Layer 4 of a small transformer language model trained on English Wikipedia (15 layers, counted from 0, width 64).
A neuron adds its activation times its output weights to the MLP's output. To switch it off is to set its activation to zero at one token and run the rest of the model.
A neuron's activation on a vector x is SiLU(gate . x) times (in . x), where the dot is the dot product.

Input weights of the MLP neurons that the questions are about. A number n stands for n times 0.0042.
n24 gate: 21 -38 11 -2 7 9 -27 -15 -29 -6 -7 -25 7 12 11 -24 27 40 35 24 -27 14 -10 2 34 19 -3 10 -48 2 5 36 -17 14 13 15 3 -17 21 33 28 -8 -15 43 15 14 -26 46 -50 -58 -20 -21 -48 21 21 -42 60 11 -46 -9 -11 -7 -24 -72
n48 gate: 29 14 -21 -15 10 27 -41 2 -39 2 14 -21 43 18 -16 -3 22 -10 4 11 -16 2 -24 -7 -11 12 17 -38 11 -2 -20 4 -2 -20 -10 -20 33 -7 33 -1 0 66 -10 -3 -12 34 10 -2 -30 -41 -22 -9 21 28 -4 -29 8 12 -26 -7 24 20 7 -7
n66 gate: 13 -10 34 12 23 1 -28 -15 -14 -6 -4 4 -4 -5 36 -1 -20 -10 30 -20 -49 -23 -35 -23 6 18 1 36 16 -9 -14 -4 7 -57 18 -18 10 -26 -29 -45 40 -17 -69 -8 -20 30 14 -9 15 0 13 1 -10 -7 4 9 13 -1 -26 -31 15 -11 -15 -35
n75 gate: 14 2 -21 14 -7 -10 -4 -13 65 -19 -18 7 9 17 13 -1 15 29 35 -3 -26 -22 3 7 23 -39 -5 -1 7 0 12 7 -34 -8 25 -19 15 -30 -3 16 17 -23 0 -28 -37 -22 -1 15 -13 -38 -8 -22 20 9 -3 -8 54 3 -5 22 -9 -23 21 -17
n99 gate: -1 -6 -18 -6 5 -11 10 -12 -4 -2 14 -33 3 31 44 18 -8 13 28 23 20 -17 35 13 -18 59 53 34 16 31 -3 40 22 -7 -11 -17 -28 32 -6 -11 27 0 -26 60 -27 25 3 -3 -13 -22 -21 -20 23 -7 9 6 -16 22 0 -25 25 5 39 -16
n118 gate: -8 -7 20 -8 16 -58 1 27 2 33 -6 -12 -41 24 -20 13 7 -20 -52 29 11 20 -26 10 3 30 12 -9 -11 6 -5 17 -26 4 -29 -12 15 31 15 -19 5 20 56 13 25 4 22 18 -6 4 15 11 -29 -1 16 -33 -1 4 -8 -32 34 22 7 -47
n135 gate: 18 14 6 71 -14 -27 -32 28 7 -1 -22 60 24 9 -9 27 -5 6 -15 18 -15 -10 -2 21 10 8 -45 35 -28 39 33 8 -34 17 -4 -5 3 17 -19 -5 2 -16 -19 34 -20 11 -40 -12 5 -30 19 11 -23 11 -22 -4 53 8 36 -24 10 -18 41 26
n149 gate: 28 -26 -4 -36 -25 20 3 10 -10 -4 6 -66 19 13 6 -6 -5 14 49 22 -7 -1 -10 -24 30 25 -26 -22 7 -5 19 -28 -53 11 -13 4 19 1 11 -33 39 -29 -33 11 27 21 20 -23 -6 -26 33 1 0 18 29 30 -25 12 17 14 4 2 -16 8
n154 gate: 18 18 24 3 30 -13 38 -13 -7 -2 -14 -11 -39 26 1 46 -11 -8 33 29 6 18 24 -25 7 13 6 -8 43 13 10 -15 -24 2 -12 28 -2 -24 93 -27 3 40 -6 -1 56 25 -41 -7 34 -6 33 -14 26 24 -21 8 -13 -15 1 22 -4 -20 -12 3
n182 gate: 15 -11 -46 -40 -44 8 20 52 43 -12 -72 -15 31 5 9 -10 27 0 0 16 30 -18 7 42 -9 7 -1 37 32 -6 2 -26 -12 5 -15 -43 0 -13 -21 -15 25 -22 0 57 4 -17 -7 4 -18 11 -24 32 -25 2 -18 -52 1 -2 -37 8 -10 5 40 9
n24 in: -25 -8 -4 18 -25 -16 -18 39 33 -3 -15 20 -6 17 -28 10 13 -3 16 -28 22 -34 2 -3 -9 12 20 -5 25 -27 -51 -17 6 -8 -10 7 -10 -8 -56 16 -24 28 -9 -10 -4 -14 -5 14 17 12 3 -1 19 -9 1 5 -24 7 4 19 16 -1 35 3
n48 in: 3 -9 -6 1 15 -26 18 -1 9 -33 -5 25 -6 -23 -15 -30 -27 -11 -15 25 -25 19 33 -1 3 -18 -25 8 8 -21 -4 -13 -25 9 25 20 2 4 -31 3 3 -9 13 -17 16 4 -8 10 3 11 45 -9 -23 2 -7 15 4 -34 23 15 -22 39 6 -6
n66 in: -14 17 11 2 -16 -23 8 11 -5 -9 -1 -1 -28 4 -18 11 23 3 -1 -14 -5 -22 36 42 -11 45 21 6 -14 3 27 -6 25 17 -19 16 -36 5 8 0 -8 -21 16 8 31 5 59 5 28 -11 -14 -8 4 5 11 -15 22 -23 28 0 37 11 -17 -19
n75 in: 8 2 21 -25 2 -44 16 5 24 9 -24 -36 16 -20 -5 -27 7 28 21 25 -19 -9 -15 7 -2 -11 48 -12 -1 -17 -14 19 -19 -7 -12 -10 -10 -17 -1 -20 8 -21 16 -40 -11 -18 -22 -22 22 -17 1 5 -4 -10 -26 -13 6 15 9 -27 17 37 4 30
n99 in: 16 10 -6 -12 6 -17 14 4 -14 6 -13 2 30 0 9 -32 -18 -26 -20 -24 7 17 13 -7 15 45 17 -5 -8 1 2 6 -4 27 -33 -19 -20 16 17 2 -23 14 -2 1 -8 35 -11 2 -5 -15 -11 30 11 21 15 9 15 -3 3 -40 2 -19 -28 -26
n118 in: 48 20 2 10 -12 -5 -8 -20 -12 -18 20 48 7 13 -11 -9 -10 7 -2 0 -18 7 -11 -31 -39 -17 14 -8 -25 2 -21 -29 5 28 4 9 -53 8 -16 22 38 -11 13 -10 5 2 4 -29 -19 -6 4 -16 2 27 -16 21 -3 -15 0 5 -13 -2 0 -3
n135 in: -30 -25 -40 -7 -8 -23 -4 22 13 0 5 -30 4 11 12 30 18 -13 -33 -32 -9 -18 -8 8 10 36 7 -4 8 0 12 -15 17 -24 -2 -27 26 17 -7 -36 -7 -31 3 -8 14 20 55 -15 1 17 12 8 -6 2 20 8 23 -3 5 -16 -1 -6 -24 -14
n149 in: 3 16 -35 0 12 -1 8 17 9 36 24 0 -24 7 19 -1 3 29 -6 31 4 -11 25 52 -13 25 -14 33 -19 12 16 -1 -23 10 -23 -24 30 20 -22 -31 -6 7 7 -32 17 -11 -2 10 21 12 18 5 1 6 11 -49 -24 -24 -23 -4 -9 16 -1 -5
n154 in: -2 31 27 19 26 8 32 -15 -12 12 0 -24 -2 -3 25 -2 4 -4 12 -2 17 -26 8 -12 26 -19 14 5 33 9 19 -3 -2 -16 -4 26 13 -8 17 -2 -8 13 28 -29 -13 7 -37 5 25 4 33 -33 -2 4 5 5 -2 17 -11 34 22 -45 -45 -8
n182 in: -20 12 -3 -9 11 -20 23 -6 -35 -32 54 52 -23 13 23 -7 13 -9 -26 -27 -19 -20 -2 -5 12 1 4 1 38 12 20 -9 -14 -4 9 31 12 -26 3 -24 -17 22 -3 3 -1 0 11 -29 43 20 -4 -3 -32 -1 41 -24 34 33 37 -10 3 10 -29 -15

Output weights of the MLP neurons that the questions are about. A number n stands for n times 0.0024.
n24: 40 -2 6 30 42 45 -60 -41 -13 -50 -37 -16 -15 52 30 -45 41 25 45 -53 -35 -32 -17 31 -11 -10 -8 17 -12 -34 -1 4 24 18 -6 -10 -50 -41 38 39 3 -2 -67 9 -2 25 -5 58 -49 -10 -13 -44 -27 -9 19 -56 60 -7 -41 -48 -14 3 30 7
n48: -39 54 39 -17 6 6 -20 -24 -37 42 -47 23 18 19 20 -4 21 10 -7 -42 -19 30 59 51 -43 44 7 -2 17 42 24 -1 -10 -11 22 -7 26 3 7 -13 43 -7 27 19 -24 -18 2 -3 -9 31 -24 -24 -2 12 49 59 1 1 -22 -26 6 56 -17 -37
n66: 2 11 43 13 -5 -12 3 7 -16 9 -18 -36 30 -17 44 8 46 -30 3 -26 18 50 40 62 -1 -82 20 35 -7 -30 -34 -57 -23 40 2 -59 30 3 -49 22 20 -54 -23 13 -75 1 20 -6 -7 14 18 -44 -7 51 14 -7 -11 41 7 -49 -69 -3 -57 -8
n75: -24 -36 3 25 39 10 50 33 -58 32 -38 -37 -33 8 -7 -3 36 -84 0 6 8 9 -16 9 -18 -41 -18 32 27 -3 2 -27 20 21 23 42 13 33 7 4 -30 79 -50 -43 -27 24 16 28 -32 18 -34 -43 5 -19 -5 43 -50 -12 -36 62 39 29 5 30
n99: -5 -4 -17 7 14 -22 32 48 -59 -35 -9 4 29 9 -7 -8 9 -13 13 40 -16 29 -30 6 43 12 -14 -16 -31 31 3 25 0 -9 56 59 52 -27 25 68 -30 -5 14 -27 -3 29 15 -3 16 -6 -30 -45 19 32 -46 -32 -14 6 -54 32 23 -8 31 48
n118: 50 23 21 -52 -6 -7 10 48 -9 16 -16 -19 -32 6 30 16 -18 -23 12 8 -6 -43 -30 34 -40 -6 17 -46 8 -54 18 -16 50 19 -11 -30 -47 42 35 58 79 -24 39 18 52 -60 -7 -8 9 30 -7 23 4 11 21 -5 -37 2 12 67 27 73 10 -29
n135: 1 38 30 48 30 5 -19 10 28 36 10 -6 -11 32 10 -6 12 16 22 -14 -5 28 -55 47 0 64 42 8 8 -29 9 -6 -20 -74 -23 -36 -86 76 -9 -21 -36 -17 -80 1 -29 -25 -14 17 -13 -63 45 30 26 38 30 14 29 17 -18 -21 54 -18 22 2
n149: -2 35 31 -29 -15 -2 -9 -22 41 -28 -1 53 -12 -45 9 40 -50 -34 -37 -37 5 -49 -7 0 -35 -19 29 -8 7 20 -13 42 48 22 -29 -11 39 -27 32 34 20 53 15 55 60 -59 -53 27 -3 -22 0 1 -7 6 -20 12 85 -46 -9 31 -48 12 6 57
n154: -6 61 30 61 -22 -7 3 25 13 -6 9 -52 9 -27 43 43 14 -20 -15 -7 -19 -3 -18 -20 55 2 40 53 37 -12 -9 66 14 16 22 -17 20 -33 0 -20 18 -48 37 -19 -4 -7 35 -4 15 14 14 -51 0 -60 38 -35 2 17 29 -10 9 -1 -52 32
n182: 29 -67 -41 32 8 -4 -30 39 22 44 -90 -19 30 8 -22 -9 35 -11 64 47 -14 -43 45 -28 -35 45 -62 25 -5 -45 28 18 -7 -5 13 4 93 -46 -29 40 -13 -2 61 24 -11 12 -35 27 -12 -6 -36 7 28 44 14 51 0 -30 -5 10 -34 -21 28 -64

Each question names a token from some text and the token that comes next. It shows the vector x that enters the MLP there. A number n stands for n times 0.04.

Then comes g, the gradient of the next token's log-probability with respect to the MLP's output, scaled to length 1. A neuron's effect is roughly proportional to its activation times (output weights . g). A number n stands for n times 0.0052.

"ar", then "ter"
x: -25 25 -5 5 -17 -19 -6 67 -15 22 26 -24 12 -8 -11 3 17 -20 28 6 17 1 56 22 0 36 -44 10 39 -32 -17 16 -1 -12 -7 7 51 42 -18 -41 -26 49 9 26 14 6 -7 30 57 10 -22 -20 5 -16 49 -6 -22 19 22 -35 5 39 -9 42
g: -15 20 -1 -22 28 9 11 9 -25 21 3 -8 56 -30 -19 18 -3 6 7 -26 21 -7 -7 -8 20 0 5 -17 6 19 -8 33 1 -40 51 -25 -22 17 15 -4 -24 -11 37 4 -11 26 -28 3 -5 -14 36 13 -14 27 -25 -45 95 9 6 1 16 -34 2 1
Which neuron, switched off, lowers the next token's probability most? n118

" mi", then "ni"
x: 31 -32 -15 -24 -30 -52 51 -19 -22 5 67 31 -19 -34 3 0 6 -30 -12 18 -9 25 16 -22 0 -47 -52 -10 -14 28 12 -49 24 -15 -9 -10 -17 6 -10 14 -24 -7 10 3 5 -10 10 33 32 28 39 32 23 29 -9 9 -2 -9 -2 6 -20 -3 -17 15
g: 12 -14 13 41 -1 -19 -32 5 5 -15 19 15 -43 25 -52 -5 2 7 3 33 38 14 -31 61 -8 36 2 -7 15 -2 17 9 17 -1 -21 11 30 -21 -10 -8 -3 -5 -24 39 8 20 -1 21 -17 -27 21 16 -23 21 -18 16 21 29 -11 -14 -45 -26 15 -69
Which neuron, switched off, raises the next token's probability most? n182

" 18", then " November"
x: 6 34 -2 -35 33 30 39 1 45 4 7 23 -13 -10 -12 -29 1 -23 -39 -23 -6 39 8 -16 2 -3 -5 -6 -3 -50 30 19 -21 20 11 -46 52 -5 -6 28 -22 2 32 -11 -21 -5 7 40 -50 -1 -3 19 0 21 17 32 -9 -43 68 -24 -22 -26 -24 -6
g: 34 7 -21 2 -7 -15 -1 1 -2 12 -11 -2 4 -21 -30 -27 -21 -6 21 -8 -46 -5 16 -2 -25 40 -24 -12 43 -34 -28 41 -3 10 11 -32 18 31 53 18 24 9 18 21 35 -12 -31 -40 -8 -6 10 -18 25 -12 27 -11 -26 46 -25 -18 25 29 -51 8
Which neuron, switched off, raises the next token's probability most? n48

" Bri", then "dge"
x: -4 -54 19 -12 16 4 15 23 -11 -8 29 -13 16 -58 -46 -22 19 4 -16 22 -8 12 -63 -5 61 -29 2 2 -3 23 10 34 42 3 6 -2 16 12 -6 24 -54 -51 26 28 -15 17 1 17 2 -31 -28 7 -26 24 30 19 -7 28 -21 2 -21 22 2 19
g: -4 -15 28 -20 -62 14 5 16 6 -29 -17 -14 24 18 -10 5 11 19 -6 -50 6 6 -4 -9 51 -7 2 -13 0 15 -22 -14 -16 -11 -40 -23 10 -21 -53 -21 -21 -35 12 22 2 36 -35 50 -31 -17 7 20 -18 21 -53 7 -29 -12 32 -7 6 21 7 -18
Which neuron, switched off, lowers the next token's probability most? n24

" critic", then "is"
x: -10 22 43 -36 -3 -10 7 27 20 1 46 -20 -11 16 -6 -3 5 12 -21 12 -14 -5 12 23 5 -29 28 -16 47 9 58 26 43 -38 0 9 23 5 6 -7 -15 11 2 -29 2 24 -1 10 33 11 2 45 0 -68 -34 53 -14 26 11 -26 -32 33 16 -23
g: -29 -18 -18 -15 6 12 10 -2 12 39 -11 -23 30 12 -42 -5 -45 -9 -12 -8 25 0 -4 4 -41 3 -48 -31 -28 2 -44 10 21 24 28 33 13 -48 2 42 20 2 14 -45 11 -11 35 23 0 -2 9 20 -4 -12 15 25 7 0 26 14 6 52 -14 -46
Which neuron, switched off, lowers the next token's probability most? n135

"A", then " Women"
x: -21 10 -36 -29 -6 2 18 -32 -11 27 -27 -18 -59 -2 11 -2 22 -41 -25 -9 18 -4 -21 -9 40 0 -31 27 -31 6 7 8 25 9 17 -12 -4 34 11 1 19 -57 -20 29 -22 -3 24 -27 18 62 -20 -9 31 25 -14 -3 -3 19 -37 -9 -8 2 -49 27
g: -3 22 -17 35 2 18 13 -32 12 -25 16 17 27 13 5 -20 34 14 23 -36 -45 33 0 -11 -7 -32 39 -22 22 -16 22 7 5 32 25 -14 2 -19 -43 -9 -25 5 12 31 23 15 -5 -3 -19 -31 -12 -34 25 -1 22 30 25 46 -19 -36 -41 -38 6 35
Which neuron, switched off, lowers the next token's probability most? n24

" was", then " not"
x: -9 21 29 -24 26 11 -14 -10 9 17 22 -40 36 -42 -35 -29 -8 -20 -40 -18 7 -6 -40 -16 20 -65 -13 -41 -6 -31 6 -14 -10 -11 -31 1 2 36 -23 8 -36 -29 -1 -15 18 6 0 -76 38 -49 -11 6 -3 7 -32 31 -16 -23 -10 22 -41 -3 11 2
g: -9 -27 19 15 11 14 -24 24 -15 -20 26 11 -37 -29 -34 -13 -8 7 11 11 2 -8 5 16 -10 10 25 10 -6 5 -5 -24 -15 -15 -12 23 -4 33 24 -31 -7 7 39 -55 -19 -19 17 25 32 -16 -53 36 15 -54 -8 33 -21 30 19 -48 42 -18 14 30
Which neuron, switched off, raises the next token's probability most? n66

"le", then "na"
x: -11 -12 -24 23 25 -36 -36 9 -19 23 -25 4 -3 -68 -21 -3 41 26 -24 -11 28 -2 18 -16 52 -7 1 -5 8 9 14 5 -38 -5 41 -16 29 40 4 9 -7 -57 17 13 -36 54 29 -34 6 -20 -18 5 -2 28 -18 35 -2 -2 25 2 11 -37 18 42
g: -29 -25 7 3 11 10 10 25 7 6 6 37 8 -10 -11 -55 14 8 -3 -14 -34 41 -11 55 -1 8 -10 -4 -6 -23 1 -38 -7 15 -19 26 -26 -8 13 -45 37 6 6 -23 1 -4 -39 -1 -17 -19 -42 48 15 5 -25 52 -14 -3 23 -21 -7 -43 29 -30
Which neuron, switched off, lowers the next token's probability most? n135

" ", then "ten"
x: -14 9 -8 -58 -2 -74 1 -12 6 40 17 -24 33 2 -8 -23 -3 6 -4 -15 -8 48 -30 7 -8 -67 -19 6 -11 12 25 8 52 13 -15 -17 -6 8 -24 15 -16 23 9 16 8 7 -4 -32 -8 40 4 27 40 -19 -20 4 5 7 32 11 4 -29 -3 54
g: -27 -19 -18 34 18 -35 -11 5 4 6 -50 -8 6 -19 0 -17 1 -22 32 10 -1 13 -31 15 5 -32 42 25 25 18 -39 -34 -3 2 -27 28 20 8 -10 47 15 -2 17 -35 -33 -36 18 -26 -6 -6 -21 -15 30 -14 -11 -22 21 20 1 -36 -15 45 49 -24
Which neuron, switched off, lowers the next token's probability most? n66

" Y", then "E"
x: -22 -18 -2 -57 29 -14 -41 16 -13 -37 -27 -20 -41 -15 6 20 20 13 -11 6 3 7 -18 9 7 -9 -15 -9 -22 -2 -56 -10 58 28 20 1 -10 0 -36 31 -34 -30 46 -25 11 0 4 9 2 -18 16 -22 6 -2 -12 66 -26 8 -2 20 7 -18 -43 38
g: -5 -7 14 18 -19 61 14 -32 -34 -31 5 -5 9 32 34 5 6 -15 -37 12 38 3 -16 22 -13 13 -28 76 -11 36 0 3 27 12 -7 17 -36 21 22 30 -8 2 -6 -2 -41 -10 9 -20 -2 -15 -16 -9 -20 64 16 -29 -2 15 11 30 8 -9 14 3
Which neuron, switched off, raises the next token's probability most? n182

"ive", then "ly"
x: -16 15 -29 -22 -20 11 51 29 25 -1 10 55 -5 37 -1 -5 -6 3 3 0 14 7 49 8 31 -14 1 -3 28 34 53 -21 -64 -24 18 15 13 1 -22 -21 -71 -52 2 -18 13 -29 -12 12 25 13 -14 0 29 -11 -27 19 -13 12 -8 9 11 0 -25 47
g: -23 4 -4 -20 -43 14 -16 2 -21 20 -4 34 18 -43 30 58 14 -25 34 30 -2 18 22 -38 5 -21 36 7 1 16 -16 22 13 -24 23 -9 47 -15 -12 31 -24 8 -7 -27 9 -17 -5 -28 13 4 -21 12 -12 22 57 -26 -14 6 -1 -59 9 13 4 19
Which neuron, switched off, raises the next token's probability most? n118

" 2005", then " Island"
x: -15 45 12 19 26 67 75 -63 19 6 24 22 -3 6 32 -19 29 -2 -36 -19 -23 17 -31 6 31 -5 5 20 -2 -7 44 13 24 -24 -8 20 -35 21 -2 -31 -23 20 16 8 -14 -20 37 18 -12 -23 -2 3 -6 -38 -48 51 4 -19 41 -17 -34 -2 -31 -4
g: -22 26 -16 3 -39 -11 -4 -18 -34 -14 0 22 -33 -3 -38 29 -33 -5 -27 -2 35 -1 29 -10 -4 6 -22 21 28 2 15 6 -11 51 -20 -4 19 9 -15 37 -40 1 16 35 19 -35 -33 -21 -28 -12 -46 3 -9 39 44 -19 37 -38 16 -3 -8 16 25 10
Which neuron, switched off, lowers the next token's probability most? n149

"d", then "ul"
x: -19 -1 -50 -10 -7 -17 -30 1 -4 -9 76 31 5 -40 18 -42 7 15 21 18 5 -3 15 -18 -10 24 -32 -8 5 10 -55 -26 -12 -4 -2 37 20 52 23 -5 -39 -14 -14 -34 7 -25 33 11 -32 -8 -29 2 37 -43 -9 38 -31 -19 42 -18 13 9 -21 15
g: -11 6 0 74 -9 11 -9 -5 5 -2 34 -6 -8 4 45 -48 -36 3 18 19 8 12 -31 -2 -10 -10 -11 4 20 12 37 1 7 6 -9 12 -17 -18 -29 -16 5 5 7 -80 12 -5 2 -2 2 7 44 -3 -13 49 -6 -3 7 2 -40 60 6 29 4 23
Which neuron, switched off, lowers the next token's probability most? n154